Layer 6 of a small transformer language model trained on English Wikipedia (14 layers, counted from 0, width 128).
A neuron's activation on a vector x is GELU(gate . x) times (in . x), where the dot is the dot product.

Input weights of the MLP neurons that the questions are about. A number n stands for (n - 128) times 0.0059.
n10 gate: 116, 112, 103, 169, 72, 155, 186, 134, 143, 140, 161, 110, 123, 63, 133, 113, 169, 148, 124, 149, 181, 114, 117, 107, 166, 138, 74, 116, 131, 145, 156, 157, 126, 111, 134, 115, 177, 161, 68, 190, 79, 98, 162, 153, 114, 152, 117, 110, 125, 96, 131, 94, 95, 158, 165, 82, 113, 73, 96, 158, 168, 86, 156, 116, 133, 124, 92, 105, 101, 141, 107, 127, 173, 180, 138, 71, 104, 101, 96, 148, 135, 135, 123, 65, 74, 175, 126, 186, 165, 97, 124, 118, 120, 134, 103, 105, 115, 68, 127, 131, 103, 104, 118, 98, 150, 107, 185, 104, 181, 122, 130, 167, 156, 146, 136, 143, 97, 107, 101, 168, 87, 154, 86, 95, 127, 137, 125, 109
n13 gate: 93, 155, 136, 115, 116, 127, 159, 74, 193, 141, 119, 187, 167, 178, 164, 181, 115, 98, 120, 157, 159, 101, 109, 138, 141, 107, 152, 185, 136, 120, 177, 172, 126, 84, 147, 133, 100, 141, 140, 120, 115, 163, 132, 119, 164, 128, 209, 108, 146, 94, 149, 108, 92, 168, 113, 117, 144, 129, 167, 88, 98, 114, 122, 124, 154, 145, 142, 128, 111, 127, 132, 102, 140, 141, 131, 146, 158, 131, 123, 146, 89, 204, 112, 115, 127, 130, 156, 147, 83, 105, 96, 67, 118, 135, 147, 95, 98, 172, 158, 102, 73, 146, 168, 159, 129, 196, 147, 134, 107, 94, 119, 122, 134, 134, 200, 159, 94, 149, 218, 122, 130, 113, 177, 138, 134, 143, 159, 129
n67 gate: 126, 135, 112, 116, 151, 158, 117, 108, 133, 106, 147, 120, 126, 144, 68, 137, 104, 151, 120, 144, 162, 120, 113, 121, 177, 121, 94, 159, 171, 180, 102, 111, 117, 149, 129, 110, 70, 121, 98, 139, 190, 153, 122, 153, 139, 82, 180, 97, 164, 171, 69, 125, 143, 102, 107, 134, 126, 99, 139, 80, 127, 125, 147, 101, 91, 95, 125, 170, 188, 151, 114, 194, 162, 96, 185, 180, 138, 197, 174, 101, 140, 79, 108, 165, 102, 153, 89, 138, 121, 144, 176, 153, 107, 116, 115, 141, 123, 138, 116, 166, 115, 89, 133, 111, 90, 135, 141, 127, 115, 133, 123, 116, 131, 85, 165, 156, 163, 112, 137, 112, 64, 154, 88, 195, 82, 120, 88, 143
n88 gate: 100, 103, 149, 113, 121, 83, 91, 78, 146, 114, 84, 99, 177, 148, 123, 115, 148, 175, 158, 161, 133, 112, 134, 144, 118, 120, 159, 147, 131, 151, 133, 102, 128, 160, 166, 121, 175, 82, 154, 122, 94, 80, 107, 150, 181, 161, 134, 79, 151, 113, 140, 121, 145, 146, 7, 131, 138, 167, 80, 129, 82, 147, 92, 97, 130, 146, 124, 110, 146, 137, 151, 103, 130, 154, 149, 120, 93, 126, 101, 100, 124, 179, 109, 130, 118, 190, 175, 135, 124, 77, 118, 129, 148, 122, 124, 174, 142, 123, 119, 136, 111, 148, 163, 145, 141, 126, 126, 158, 113, 117, 158, 69, 103, 137, 192, 144, 148, 163, 182, 192, 156, 152, 152, 113, 155, 73, 143, 122
n93 gate: 171, 148, 78, 128, 128, 102, 134, 161, 107, 119, 147, 136, 170, 123, 144, 103, 153, 133, 117, 168, 149, 98, 125, 128, 171, 151, 121, 105, 153, 107, 136, 106, 165, 128, 166, 162, 82, 113, 131, 168, 125, 103, 99, 192, 128, 123, 143, 156, 112, 102, 164, 113, 120, 150, 153, 97, 80, 115, 132, 115, 97, 82, 189, 131, 98, 72, 72, 183, 108, 103, 143, 104, 103, 139, 124, 168, 152, 132, 180, 114, 83, 143, 118, 82, 134, 115, 145, 106, 156, 120, 132, 106, 123, 105, 135, 169, 104, 193, 159, 173, 111, 116, 118, 62, 113, 153, 109, 106, 85, 160, 89, 123, 152, 162, 128, 118, 97, 125, 152, 114, 150, 145, 151, 138, 153, 137, 189, 103
n98 gate: 115, 122, 141, 103, 126, 178, 170, 132, 109, 121, 93, 119, 92, 208, 160, 130, 114, 134, 128, 140, 121, 196, 76, 120, 132, 97, 170, 137, 153, 145, 134, 174, 152, 168, 169, 180, 179, 148, 175, 185, 143, 141, 145, 94, 76, 94, 143, 125, 135, 73, 106, 125, 76, 199, 102, 120, 66, 114, 151, 148, 127, 121, 97, 145, 121, 108, 111, 118, 69, 104, 139, 200, 124, 75, 169, 150, 48, 130, 126, 91, 153, 166, 129, 129, 151, 114, 144, 75, 109, 135, 134, 129, 154, 112, 166, 173, 110, 90, 123, 144, 91, 107, 71, 155, 154, 106, 123, 137, 144, 75, 163, 100, 112, 154, 138, 151, 167, 135, 125, 145, 134, 173, 90, 110, 144, 117, 152, 109
n10 in: 86, 132, 87, 155, 85, 158, 129, 107, 148, 142, 186, 119, 100, 154, 108, 102, 146, 156, 118, 208, 201, 154, 155, 120, 94, 133, 93, 128, 86, 110, 158, 104, 156, 116, 157, 134, 174, 140, 106, 193, 75, 66, 80, 101, 137, 159, 142, 133, 163, 157, 109, 162, 123, 136, 168, 99, 80, 132, 102, 134, 142, 118, 103, 148, 116, 118, 88, 148, 95, 182, 144, 99, 133, 128, 105, 98, 150, 92, 101, 141, 63, 126, 107, 91, 156, 129, 86, 108, 92, 80, 71, 80, 136, 112, 145, 105, 127, 87, 169, 208, 172, 75, 139, 144, 121, 120, 143, 153, 147, 174, 152, 119, 132, 141, 79, 158, 156, 73, 113, 113, 122, 102, 131, 115, 137, 137, 76, 106
n13 in: 125, 158, 117, 145, 91, 138, 126, 165, 117, 66, 122, 92, 171, 148, 144, 127, 142, 152, 95, 186, 103, 129, 126, 144, 107, 91, 150, 105, 102, 157, 115, 125, 147, 173, 103, 132, 122, 152, 89, 93, 115, 125, 152, 129, 92, 93, 133, 143, 127, 117, 92, 112, 157, 154, 112, 142, 127, 127, 95, 135, 148, 121, 139, 133, 69, 172, 52, 127, 121, 167, 106, 131, 106, 84, 105, 141, 125, 108, 118, 139, 89, 164, 107, 160, 116, 126, 157, 126, 137, 114, 92, 143, 139, 115, 81, 134, 41, 90, 157, 97, 156, 112, 115, 147, 13, 38, 36, 144, 137, 110, 81, 171, 120, 105, 122, 128, 153, 152, 99, 167, 138, 105, 136, 94, 147, 153, 152, 76
n67 in: 121, 132, 118, 95, 164, 137, 106, 110, 105, 129, 158, 156, 119, 99, 130, 82, 130, 107, 177, 158, 101, 170, 116, 140, 105, 132, 85, 145, 153, 110, 130, 102, 75, 137, 179, 125, 92, 166, 115, 235, 65, 97, 157, 137, 113, 120, 158, 142, 193, 97, 79, 121, 135, 101, 142, 146, 104, 71, 118, 100, 99, 144, 64, 106, 154, 108, 188, 121, 210, 183, 161, 87, 179, 95, 110, 122, 133, 99, 130, 139, 128, 122, 117, 97, 139, 126, 84, 94, 144, 103, 120, 132, 178, 96, 140, 115, 169, 141, 181, 124, 169, 189, 103, 129, 101, 113, 127, 116, 108, 155, 126, 154, 105, 126, 166, 144, 116, 146, 78, 140, 69, 125, 48, 146, 122, 136, 141, 165
n88 in: 83, 163, 76, 133, 112, 169, 147, 114, 117, 98, 121, 146, 97, 56, 104, 88, 104, 196, 201, 181, 89, 145, 155, 116, 142, 172, 129, 108, 125, 84, 122, 93, 104, 150, 183, 131, 184, 113, 115, 145, 166, 118, 125, 145, 130, 160, 114, 139, 128, 137, 142, 142, 165, 150, 77, 126, 83, 75, 98, 148, 133, 138, 153, 145, 82, 180, 132, 143, 125, 96, 77, 137, 166, 104, 170, 163, 144, 185, 171, 110, 149, 186, 134, 115, 174, 139, 99, 102, 147, 92, 106, 153, 122, 128, 102, 127, 92, 149, 172, 101, 138, 65, 77, 80, 165, 121, 107, 223, 116, 135, 133, 166, 139, 187, 75, 92, 125, 166, 102, 154, 97, 162, 176, 113, 115, 72, 139, 145
n93 in: 83, 108, 81, 151, 176, 129, 177, 145, 121, 147, 140, 107, 119, 134, 143, 155, 90, 101, 133, 64, 144, 125, 94, 143, 109, 63, 139, 145, 123, 122, 171, 137, 83, 121, 138, 101, 109, 123, 150, 117, 129, 166, 170, 119, 106, 154, 131, 195, 129, 191, 133, 153, 173, 148, 151, 112, 153, 129, 87, 113, 161, 161, 124, 136, 137, 171, 142, 107, 199, 144, 121, 137, 151, 127, 112, 93, 91, 68, 88, 170, 175, 144, 133, 119, 134, 122, 120, 147, 112, 139, 168, 111, 173, 108, 114, 52, 130, 151, 76, 151, 160, 105, 152, 176, 131, 150, 130, 148, 126, 66, 122, 127, 145, 125, 175, 139, 129, 115, 114, 149, 152, 118, 118, 141, 89, 101, 130, 158
n98 in: 149, 83, 131, 192, 96, 159, 127, 96, 114, 80, 111, 124, 137, 139, 119, 128, 125, 131, 146, 153, 130, 152, 92, 64, 118, 185, 154, 206, 74, 143, 118, 153, 111, 133, 153, 169, 77, 114, 126, 133, 125, 142, 126, 182, 128, 112, 178, 69, 155, 115, 111, 108, 96, 154, 122, 168, 119, 114, 63, 89, 73, 113, 108, 131, 129, 121, 125, 130, 106, 110, 113, 195, 119, 148, 134, 168, 42, 124, 168, 129, 120, 159, 127, 141, 116, 96, 145, 144, 72, 85, 162, 83, 103, 134, 133, 99, 107, 166, 111, 143, 194, 163, 97, 105, 105, 164, 166, 124, 121, 155, 157, 148, 141, 125, 70, 161, 143, 98, 156, 85, 170, 93, 152, 67, 109, 127, 162, 101

Each question shows a token from some text and the vector x that enters the MLP there. A number n stands for (n - 128) times 0.038.

"ing": 153, 112, 173, 151, 119, 104, 121, 146, 106, 118, 156, 138, 129, 127, 94, 154, 107, 125, 154, 113, 146, 94, 106, 145, 141, 182, 166, 101, 121, 166, 91, 146, 147, 112, 147, 114, 151, 139, 133, 116, 97, 155, 152, 109, 187, 91, 109, 120, 109, 120, 157, 102, 157, 205, 135, 179, 132, 165, 144, 124, 118, 153, 112, 71, 126, 143, 116, 117, 190, 162, 154, 160, 142, 124, 139, 116, 125, 114, 145, 136, 149, 98, 126, 162, 161, 71, 150, 131, 103, 152, 116, 152, 116, 100, 132, 146, 134, 77, 92, 132, 219, 123, 141, 134, 116, 160, 111, 137, 117, 134, 110, 128, 125, 152, 138, 122, 115, 117, 115, 116, 136, 135, 147, 107, 201, 153, 112, 120
Which neuron lights up most? n67

" h": 100, 118, 167, 156, 126, 140, 119, 147, 117, 115, 146, 103, 119, 112, 144, 132, 117, 146, 153, 128, 151, 82, 108, 118, 137, 149, 123, 90, 72, 138, 131, 107, 125, 93, 157, 126, 140, 79, 147, 126, 122, 177, 139, 114, 144, 110, 115, 114, 121, 126, 131, 132, 148, 128, 116, 186, 102, 148, 163, 124, 117, 155, 80, 103, 156, 118, 178, 70, 129, 144, 134, 131, 88, 158, 116, 104, 146, 123, 128, 132, 120, 118, 113, 173, 136, 55, 116, 131, 113, 192, 108, 154, 123, 133, 135, 121, 113, 109, 94, 128, 142, 98, 142, 117, 87, 175, 189, 113, 100, 148, 110, 111, 159, 173, 147, 89, 128, 101, 78, 89, 102, 138, 186, 152, 175, 145, 108, 129
The two highest activations, in order: n13, n67

"40": 120, 114, 126, 150, 106, 105, 117, 130, 67, 93, 143, 140, 104, 104, 137, 126, 79, 115, 143, 112, 159, 104, 125, 116, 109, 158, 177, 136, 74, 149, 121, 122, 117, 124, 97, 101, 116, 114, 141, 128, 91, 172, 114, 110, 151, 103, 85, 108, 136, 143, 137, 137, 131, 207, 106, 165, 118, 136, 154, 154, 118, 150, 139, 125, 144, 174, 168, 76, 144, 146, 144, 127, 147, 144, 126, 92, 173, 116, 188, 133, 113, 117, 103, 201, 184, 94, 150, 111, 129, 143, 168, 166, 135, 135, 149, 118, 117, 108, 109, 110, 173, 131, 87, 113, 89, 137, 137, 106, 95, 112, 81, 128, 133, 163, 105, 108, 127, 108, 121, 108, 119, 119, 161, 111, 132, 134, 85, 127
Which neuron lights up most? n67

"y": 115, 123, 162, 133, 67, 115, 118, 95, 120, 65, 147, 150, 118, 97, 110, 161, 87, 125, 177, 94, 145, 86, 120, 139, 128, 139, 149, 112, 81, 111, 83, 130, 131, 103, 152, 112, 157, 138, 124, 124, 108, 145, 112, 147, 160, 120, 83, 147, 122, 113, 136, 146, 134, 183, 148, 163, 104, 157, 147, 159, 126, 138, 121, 75, 126, 118, 126, 121, 136, 130, 194, 114, 138, 116, 126, 92, 160, 120, 147, 145, 147, 131, 102, 106, 180, 70, 137, 144, 87, 131, 88, 179, 93, 107, 117, 179, 117, 122, 112, 130, 197, 137, 124, 116, 81, 131, 142, 145, 123, 152, 134, 101, 149, 156, 130, 127, 168, 129, 110, 157, 122, 113, 117, 102, 131, 169, 119, 95
Which neuron lights up most? n88

" A": 127, 130, 178, 137, 134, 131, 112, 124, 155, 140, 112, 99, 98, 123, 143, 123, 99, 111, 157, 114, 126, 78, 96, 178, 132, 157, 156, 122, 76, 146, 86, 134, 116, 139, 158, 110, 156, 131, 109, 97, 116, 148, 114, 136, 153, 87, 93, 138, 124, 125, 128, 119, 124, 160, 117, 152, 97, 122, 161, 109, 103, 112, 115, 106, 140, 128, 146, 76, 129, 131, 161, 154, 83, 142, 109, 129, 128, 122, 126, 120, 147, 131, 102, 110, 182, 51, 169, 135, 126, 84, 120, 173, 127, 122, 140, 133, 113, 86, 86, 140, 174, 128, 114, 118, 80, 144, 155, 89, 72, 173, 121, 105, 130, 180, 98, 91, 153, 109, 122, 107, 152, 128, 168, 152, 135, 146, 68, 136
Which neuron fires most, and how strongly? n93, at about 0.26

" I": 122, 125, 132, 119, 92, 90, 131, 108, 128, 123, 147, 112, 98, 121, 145, 113, 102, 112, 155, 122, 150, 89, 118, 129, 122, 160, 139, 123, 104, 103, 96, 147, 119, 127, 144, 105, 163, 106, 112, 134, 114, 159, 138, 138, 138, 75, 103, 156, 120, 117, 151, 126, 147, 132, 120, 150, 95, 149, 121, 142, 104, 114, 126, 110, 149, 147, 136, 50, 141, 126, 192, 159, 106, 157, 112, 96, 160, 159, 145, 160, 138, 99, 123, 90, 169, 29, 166, 145, 111, 106, 77, 158, 141, 94, 116, 138, 124, 134, 87, 142, 160, 113, 124, 95, 63, 121, 173, 160, 79, 154, 139, 110, 121, 148, 113, 130, 137, 147, 137, 96, 107, 95, 150, 132, 149, 156, 85, 106
The two highest activations, in order: n13, n67

" c": 115, 157, 157, 150, 103, 98, 118, 133, 112, 116, 137, 133, 145, 115, 98, 108, 90, 93, 156, 138, 164, 120, 73, 141, 133, 176, 138, 127, 118, 131, 118, 114, 128, 118, 148, 45, 159, 99, 111, 98, 122, 125, 120, 151, 150, 99, 87, 109, 129, 122, 167, 101, 116, 123, 129, 139, 109, 141, 164, 145, 115, 159, 106, 114, 140, 102, 192, 82, 137, 160, 136, 168, 100, 116, 127, 119, 126, 112, 144, 131, 99, 99, 128, 158, 134, 69, 146, 166, 118, 188, 123, 135, 116, 138, 131, 116, 131, 92, 115, 136, 133, 114, 128, 121, 75, 156, 189, 151, 69, 118, 80, 125, 125, 174, 105, 132, 148, 143, 86, 111, 95, 132, 193, 147, 143, 135, 113, 125
Which neuron fires most, and how strongly? n13, at about 0.29

" from": 92, 135, 176, 124, 111, 115, 109, 78, 109, 106, 166, 129, 95, 150, 60, 123, 151, 125, 172, 108, 135, 79, 106, 161, 141, 151, 110, 106, 79, 134, 107, 131, 143, 119, 144, 144, 166, 103, 122, 117, 116, 167, 122, 130, 180, 90, 104, 124, 113, 149, 152, 116, 128, 188, 156, 147, 138, 137, 147, 109, 121, 157, 127, 103, 126, 130, 126, 113, 170, 145, 145, 179, 135, 126, 145, 87, 143, 54, 126, 126, 128, 101, 110, 135, 148, 69, 125, 130, 100, 142, 122, 148, 141, 121, 137, 119, 120, 107, 85, 134, 213, 119, 112, 48, 104, 142, 150, 113, 144, 133, 131, 131, 141, 165, 141, 122, 128, 116, 119, 102, 94, 140, 155, 152, 139, 144, 110, 127
Which neuron fires most, and how strongly? n88, at about 0.079

"ect": 111, 162, 177, 173, 133, 108, 101, 150, 88, 108, 140, 98, 125, 150, 131, 112, 103, 150, 143, 113, 166, 123, 132, 151, 158, 174, 160, 106, 157, 165, 80, 114, 121, 140, 134, 134, 142, 135, 106, 87, 126, 100, 112, 128, 155, 95, 131, 131, 84, 108, 114, 156, 119, 176, 137, 142, 110, 171, 154, 121, 134, 177, 103, 133, 167, 154, 139, 107, 134, 166, 170, 130, 96, 163, 113, 93, 161, 132, 149, 146, 135, 161, 111, 163, 170, 86, 140, 124, 108, 139, 155, 183, 143, 105, 160, 131, 112, 112, 114, 147, 235, 147, 144, 121, 129, 136, 117, 144, 113, 137, 114, 132, 140, 171, 155, 99, 101, 116, 95, 139, 121, 142, 137, 113, 177, 113, 127, 146
Which neuron lights up most? n98

" of": 93, 140, 179, 138, 117, 106, 106, 111, 109, 122, 166, 115, 84, 165, 77, 120, 112, 113, 162, 129, 150, 72, 91, 159, 161, 139, 131, 106, 74, 134, 95, 151, 156, 135, 141, 139, 151, 131, 95, 137, 106, 153, 140, 121, 159, 125, 94, 125, 98, 129, 149, 124, 149, 169, 131, 147, 110, 138, 161, 114, 127, 159, 102, 92, 134, 107, 150, 116, 178, 177, 141, 187, 130, 119, 142, 100, 140, 100, 162, 141, 136, 115, 100, 133, 160, 59, 127, 122, 126, 150, 125, 158, 131, 88, 161, 113, 116, 131, 87, 156, 216, 145, 121, 94, 109, 136, 118, 125, 157, 122, 117, 98, 130, 163, 153, 112, 133, 112, 141, 113, 109, 157, 127, 128, 164, 114, 84, 155
Which neuron lights up most? n67

"t": 140, 139, 149, 120, 90, 148, 124, 116, 84, 106, 127, 148, 105, 162, 123, 113, 104, 124, 167, 160, 175, 103, 105, 131, 140, 148, 143, 100, 99, 141, 110, 128, 143, 132, 131, 80, 185, 140, 143, 131, 117, 128, 122, 160, 183, 114, 98, 146, 120, 157, 127, 164, 183, 179, 145, 149, 126, 147, 172, 92, 76, 80, 88, 98, 148, 120, 136, 98, 155, 167, 149, 86, 145, 137, 126, 75, 143, 100, 145, 138, 159, 119, 94, 119, 173, 51, 132, 144, 121, 163, 111, 157, 130, 120, 126, 140, 146, 151, 128, 174, 174, 146, 136, 122, 115, 152, 176, 143, 82, 115, 131, 102, 132, 149, 127, 121, 90, 142, 123, 120, 106, 119, 133, 138, 139, 164, 139, 146
Which neuron lights up most? n93

"ah": 130, 131, 153, 102, 108, 127, 114, 179, 155, 121, 131, 134, 133, 114, 121, 111, 128, 127, 169, 97, 154, 127, 107, 141, 142, 160, 126, 100, 102, 153, 109, 124, 115, 123, 151, 118, 179, 160, 142, 127, 105, 148, 96, 91, 152, 85, 109, 159, 107, 109, 115, 146, 128, 191, 116, 176, 117, 124, 145, 123, 118, 103, 129, 132, 174, 105, 117, 82, 175, 127, 137, 142, 119, 132, 108, 89, 152, 135, 118, 156, 165, 139, 93, 150, 142, 103, 186, 148, 126, 145, 93, 200, 136, 90, 171, 97, 151, 135, 74, 132, 156, 106, 125, 126, 95, 131, 197, 147, 64, 167, 116, 120, 146, 112, 125, 139, 100, 103, 140, 150, 116, 92, 122, 123, 96, 140, 79, 118
Which three neurons fire most, strongest first? n88, n13, n98

" Act": 137, 154, 174, 143, 141, 114, 94, 128, 123, 104, 138, 109, 109, 133, 138, 105, 127, 150, 136, 90, 139, 94, 141, 136, 172, 148, 140, 135, 116, 162, 94, 106, 132, 156, 162, 115, 173, 131, 83, 94, 114, 106, 134, 114, 126, 88, 85, 151, 106, 131, 161, 138, 127, 184, 150, 159, 112, 171, 152, 161, 113, 173, 140, 140, 171, 147, 156, 78, 101, 126, 131, 134, 125, 150, 134, 88, 148, 126, 119, 145, 177, 91, 82, 165, 147, 71, 146, 133, 124, 136, 111, 167, 143, 142, 191, 119, 108, 126, 141, 146, 186, 132, 129, 118, 114, 151, 154, 162, 112, 160, 133, 157, 116, 191, 119, 85, 140, 163, 111, 108, 119, 98, 146, 128, 181, 119, 128, 124
Which neuron lights up most? n98

" a": 95, 137, 160, 145, 108, 122, 124, 106, 135, 109, 136, 91, 100, 113, 105, 134, 101, 107, 144, 106, 135, 92, 94, 149, 127, 153, 134, 121, 82, 159, 103, 128, 124, 129, 161, 127, 168, 98, 114, 105, 122, 172, 102, 146, 172, 84, 101, 117, 114, 104, 112, 133, 110, 166, 128, 132, 122, 162, 150, 111, 104, 134, 115, 96, 145, 143, 157, 102, 124, 147, 161, 163, 87, 153, 110, 98, 144, 119, 130, 172, 134, 140, 76, 121, 178, 62, 150, 128, 104, 98, 113, 170, 104, 139, 139, 114, 118, 72, 97, 158, 190, 118, 122, 111, 107, 155, 140, 89, 117, 173, 87, 107, 147, 193, 140, 71, 151, 137, 101, 114, 141, 129, 140, 161, 108, 152, 102, 135
Which three neurons fire most, strongest first? n67, n13, n93

" mov": 114, 153, 144, 139, 143, 112, 118, 144, 110, 126, 152, 132, 154, 106, 134, 131, 115, 148, 158, 136, 113, 60, 111, 111, 143, 163, 146, 104, 102, 147, 83, 113, 123, 120, 152, 121, 128, 113, 110, 67, 107, 159, 119, 149, 152, 82, 125, 125, 89, 131, 151, 141, 158, 144, 125, 164, 138, 160, 161, 153, 115, 140, 132, 86, 174, 125, 131, 85, 129, 190, 119, 168, 121, 112, 134, 92, 164, 146, 151, 130, 155, 103, 78, 151, 113, 59, 117, 132, 89, 157, 98, 165, 149, 153, 150, 115, 117, 117, 134, 142, 171, 163, 115, 124, 71, 117, 137, 113, 133, 157, 137, 163, 112, 166, 112, 106, 118, 124, 87, 115, 128, 63, 187, 112, 132, 98, 121, 102
Which neuron lights up most? n67

" the": 93, 124, 171, 139, 120, 102, 110, 106, 125, 126, 145, 97, 117, 124, 53, 113, 129, 98, 157, 108, 105, 101, 131, 156, 143, 146, 143, 120, 75, 151, 105, 95, 139, 134, 142, 119, 143, 113, 103, 104, 157, 173, 99, 147, 169, 102, 93, 83, 131, 111, 118, 105, 105, 191, 131, 133, 107, 146, 171, 132, 141, 144, 115, 136, 147, 138, 123, 100, 153, 181, 152, 156, 100, 140, 128, 103, 165, 93, 116, 176, 114, 97, 111, 165, 185, 81, 158, 111, 93, 112, 118, 139, 86, 134, 146, 129, 137, 102, 77, 130, 201, 135, 128, 117, 100, 142, 140, 116, 149, 146, 93, 103, 145, 158, 121, 108, 122, 125, 93, 92, 144, 132, 156, 123, 142, 135, 85, 135
Which neuron fires most, and how strongly? n67, at about 0.42

"ued": 160, 154, 146, 125, 93, 129, 95, 106, 157, 108, 160, 142, 115, 125, 95, 136, 128, 107, 157, 144, 154, 83, 133, 128, 135, 149, 150, 115, 116, 141, 96, 141, 130, 78, 128, 87, 142, 143, 124, 112, 92, 177, 94, 154, 170, 107, 82, 126, 117, 118, 178, 144, 116, 183, 112, 155, 103, 175, 191, 151, 136, 164, 128, 87, 161, 128, 118, 117, 180, 157, 129, 131, 120, 123, 130, 88, 153, 125, 155, 133, 146, 124, 157, 121, 149, 78, 140, 164, 134, 135, 149, 152, 159, 105, 177, 103, 129, 80, 87, 115, 208, 123, 94, 131, 107, 129, 123, 121, 121, 175, 110, 116, 116, 171, 162, 114, 129, 110, 124, 141, 117, 139, 140, 93, 154, 128, 108, 118
The two highest activations, in order: n13, n93

"ep": 137, 120, 161, 136, 113, 149, 59, 160, 104, 75, 150, 167, 131, 175, 96, 134, 114, 114, 169, 136, 117, 97, 97, 142, 142, 139, 99, 146, 108, 146, 112, 152, 121, 122, 165, 135, 141, 140, 95, 132, 122, 146, 106, 163, 167, 114, 121, 130, 131, 133, 124, 174, 90, 198, 138, 157, 138, 159, 155, 111, 130, 155, 94, 145, 152, 134, 155, 101, 98, 134, 134, 124, 135, 162, 106, 117, 134, 120, 176, 108, 147, 116, 101, 134, 160, 98, 132, 156, 115, 166, 130, 157, 164, 105, 123, 192, 124, 125, 98, 178, 202, 158, 70, 130, 128, 138, 134, 136, 112, 138, 130, 125, 162, 143, 130, 112, 104, 138, 78, 128, 103, 112, 185, 130, 115, 141, 140, 97
Which neuron fires most, and how strongly? n98, at about 2.6

"s": 135, 126, 172, 121, 122, 159, 89, 126, 115, 104, 104, 187, 140, 122, 128, 119, 101, 149, 157, 98, 135, 94, 82, 118, 138, 162, 152, 121, 101, 135, 116, 141, 117, 121, 154, 97, 162, 86, 112, 137, 93, 158, 97, 131, 183, 108, 110, 121, 115, 102, 145, 131, 162, 190, 166, 151, 69, 174, 153, 123, 114, 138, 86, 82, 129, 147, 131, 99, 163, 145, 168, 150, 133, 133, 134, 123, 133, 115, 170, 150, 126, 134, 123, 141, 126, 72, 90, 140, 93, 162, 152, 181, 134, 99, 153, 141, 103, 83, 125, 128, 204, 125, 132, 119, 126, 159, 142, 132, 98, 118, 123, 143, 138, 152, 134, 99, 104, 125, 95, 116, 118, 96, 159, 97, 155, 133, 97, 112
Which three neurons fire most, strongest first? n13, n93, n10

".\n": 98, 151, 140, 109, 142, 97, 120, 114, 130, 114, 144, 117, 91, 115, 120, 105, 108, 121, 172, 106, 141, 74, 159, 115, 142, 151, 119, 127, 95, 160, 64, 138, 135, 137, 133, 135, 148, 118, 128, 151, 98, 145, 127, 140, 149, 104, 101, 132, 110, 105, 146, 139, 115, 166, 122, 174, 100, 135, 169, 162, 152, 174, 123, 121, 110, 138, 140, 136, 134, 159, 153, 157, 135, 136, 138, 54, 146, 129, 140, 167, 154, 114, 160, 154, 142, 82, 133, 102, 93, 153, 116, 162, 138, 115, 128, 93, 122, 133, 83, 93, 194, 92, 91, 94, 100, 131, 138, 138, 96, 166, 130, 125, 99, 116, 88, 96, 90, 104, 116, 49, 147, 122, 179, 159, 140, 149, 135, 128
Which neuron lights up most? n93

" and": 103, 111, 154, 148, 136, 121, 99, 108, 112, 89, 144, 154, 116, 142, 119, 103, 146, 132, 145, 104, 137, 50, 122, 151, 109, 153, 98, 76, 103, 167, 111, 144, 173, 133, 123, 150, 164, 136, 123, 113, 122, 165, 136, 140, 154, 97, 115, 136, 141, 110, 140, 119, 138, 178, 144, 188, 96, 140, 126, 105, 144, 162, 136, 95, 134, 142, 159, 86, 152, 146, 137, 147, 157, 158, 121, 82, 157, 108, 159, 121, 147, 84, 122, 148, 148, 80, 122, 123, 139, 143, 142, 159, 90, 98, 183, 109, 116, 124, 66, 146, 187, 154, 100, 137, 103, 166, 157, 85, 136, 138, 125, 148, 136, 184, 166, 101, 101, 155, 114, 92, 136, 123, 129, 132, 121, 127, 97, 124
Which three neurons fire most, strongest first? n10, n88, n13

" stud": 135, 135, 149, 124, 132, 102, 115, 135, 111, 117, 133, 139, 121, 117, 124, 137, 108, 146, 143, 114, 143, 71, 106, 125, 174, 156, 163, 107, 126, 154, 89, 110, 149, 96, 179, 136, 126, 164, 120, 102, 138, 127, 110, 148, 128, 73, 104, 144, 100, 139, 180, 136, 159, 156, 157, 162, 117, 158, 149, 178, 144, 165, 113, 117, 173, 175, 177, 111, 155, 172, 148, 172, 100, 141, 138, 68, 130, 131, 163, 127, 140, 94, 82, 158, 132, 95, 128, 154, 132, 148, 133, 176, 156, 147, 149, 115, 126, 120, 121, 148, 177, 150, 123, 125, 107, 168, 172, 125, 122, 150, 133, 134, 85, 176, 89, 103, 114, 115, 122, 101, 118, 94, 176, 125, 157, 106, 93, 131
Which neuron lights up most? n67

" f": 139, 120, 160, 132, 109, 131, 138, 144, 102, 133, 146, 106, 114, 139, 108, 118, 128, 121, 161, 104, 148, 68, 128, 142, 137, 136, 135, 74, 91, 148, 99, 117, 165, 124, 150, 88, 178, 121, 151, 131, 122, 136, 114, 122, 139, 94, 111, 125, 123, 124, 147, 126, 148, 125, 98, 161, 97, 180, 152, 132, 107, 144, 112, 85, 147, 112, 139, 71, 135, 156, 134, 177, 115, 139, 149, 72, 189, 137, 119, 112, 132, 138, 103, 161, 155, 42, 132, 146, 114, 164, 121, 171, 137, 129, 144, 135, 118, 110, 95, 119, 158, 123, 115, 121, 93, 154, 162, 132, 72, 152, 123, 152, 112, 160, 115, 87, 134, 127, 79, 172, 127, 138, 197, 154, 105, 96, 117, 120
Which three neurons fire most, strongest first? n88, n67, n98

"o": 141, 139, 160, 145, 84, 75, 145, 125, 134, 102, 159, 191, 130, 133, 110, 111, 113, 171, 172, 151, 146, 62, 144, 155, 117, 157, 112, 136, 92, 128, 95, 111, 146, 114, 110, 94, 168, 127, 106, 119, 86, 157, 133, 154, 160, 93, 104, 148, 116, 119, 112, 148, 154, 166, 122, 153, 101, 126, 147, 135, 97, 150, 109, 114, 148, 129, 121, 93, 134, 119, 110, 150, 144, 153, 132, 134, 133, 96, 141, 151, 128, 115, 114, 164, 177, 116, 126, 177, 102, 134, 107, 187, 129, 94, 147, 124, 138, 117, 93, 135, 148, 106, 120, 109, 63, 133, 134, 150, 76, 153, 91, 165, 168, 171, 144, 148, 137, 108, 138, 137, 141, 103, 131, 119, 150, 179, 68, 125
Which neuron lights up most? n10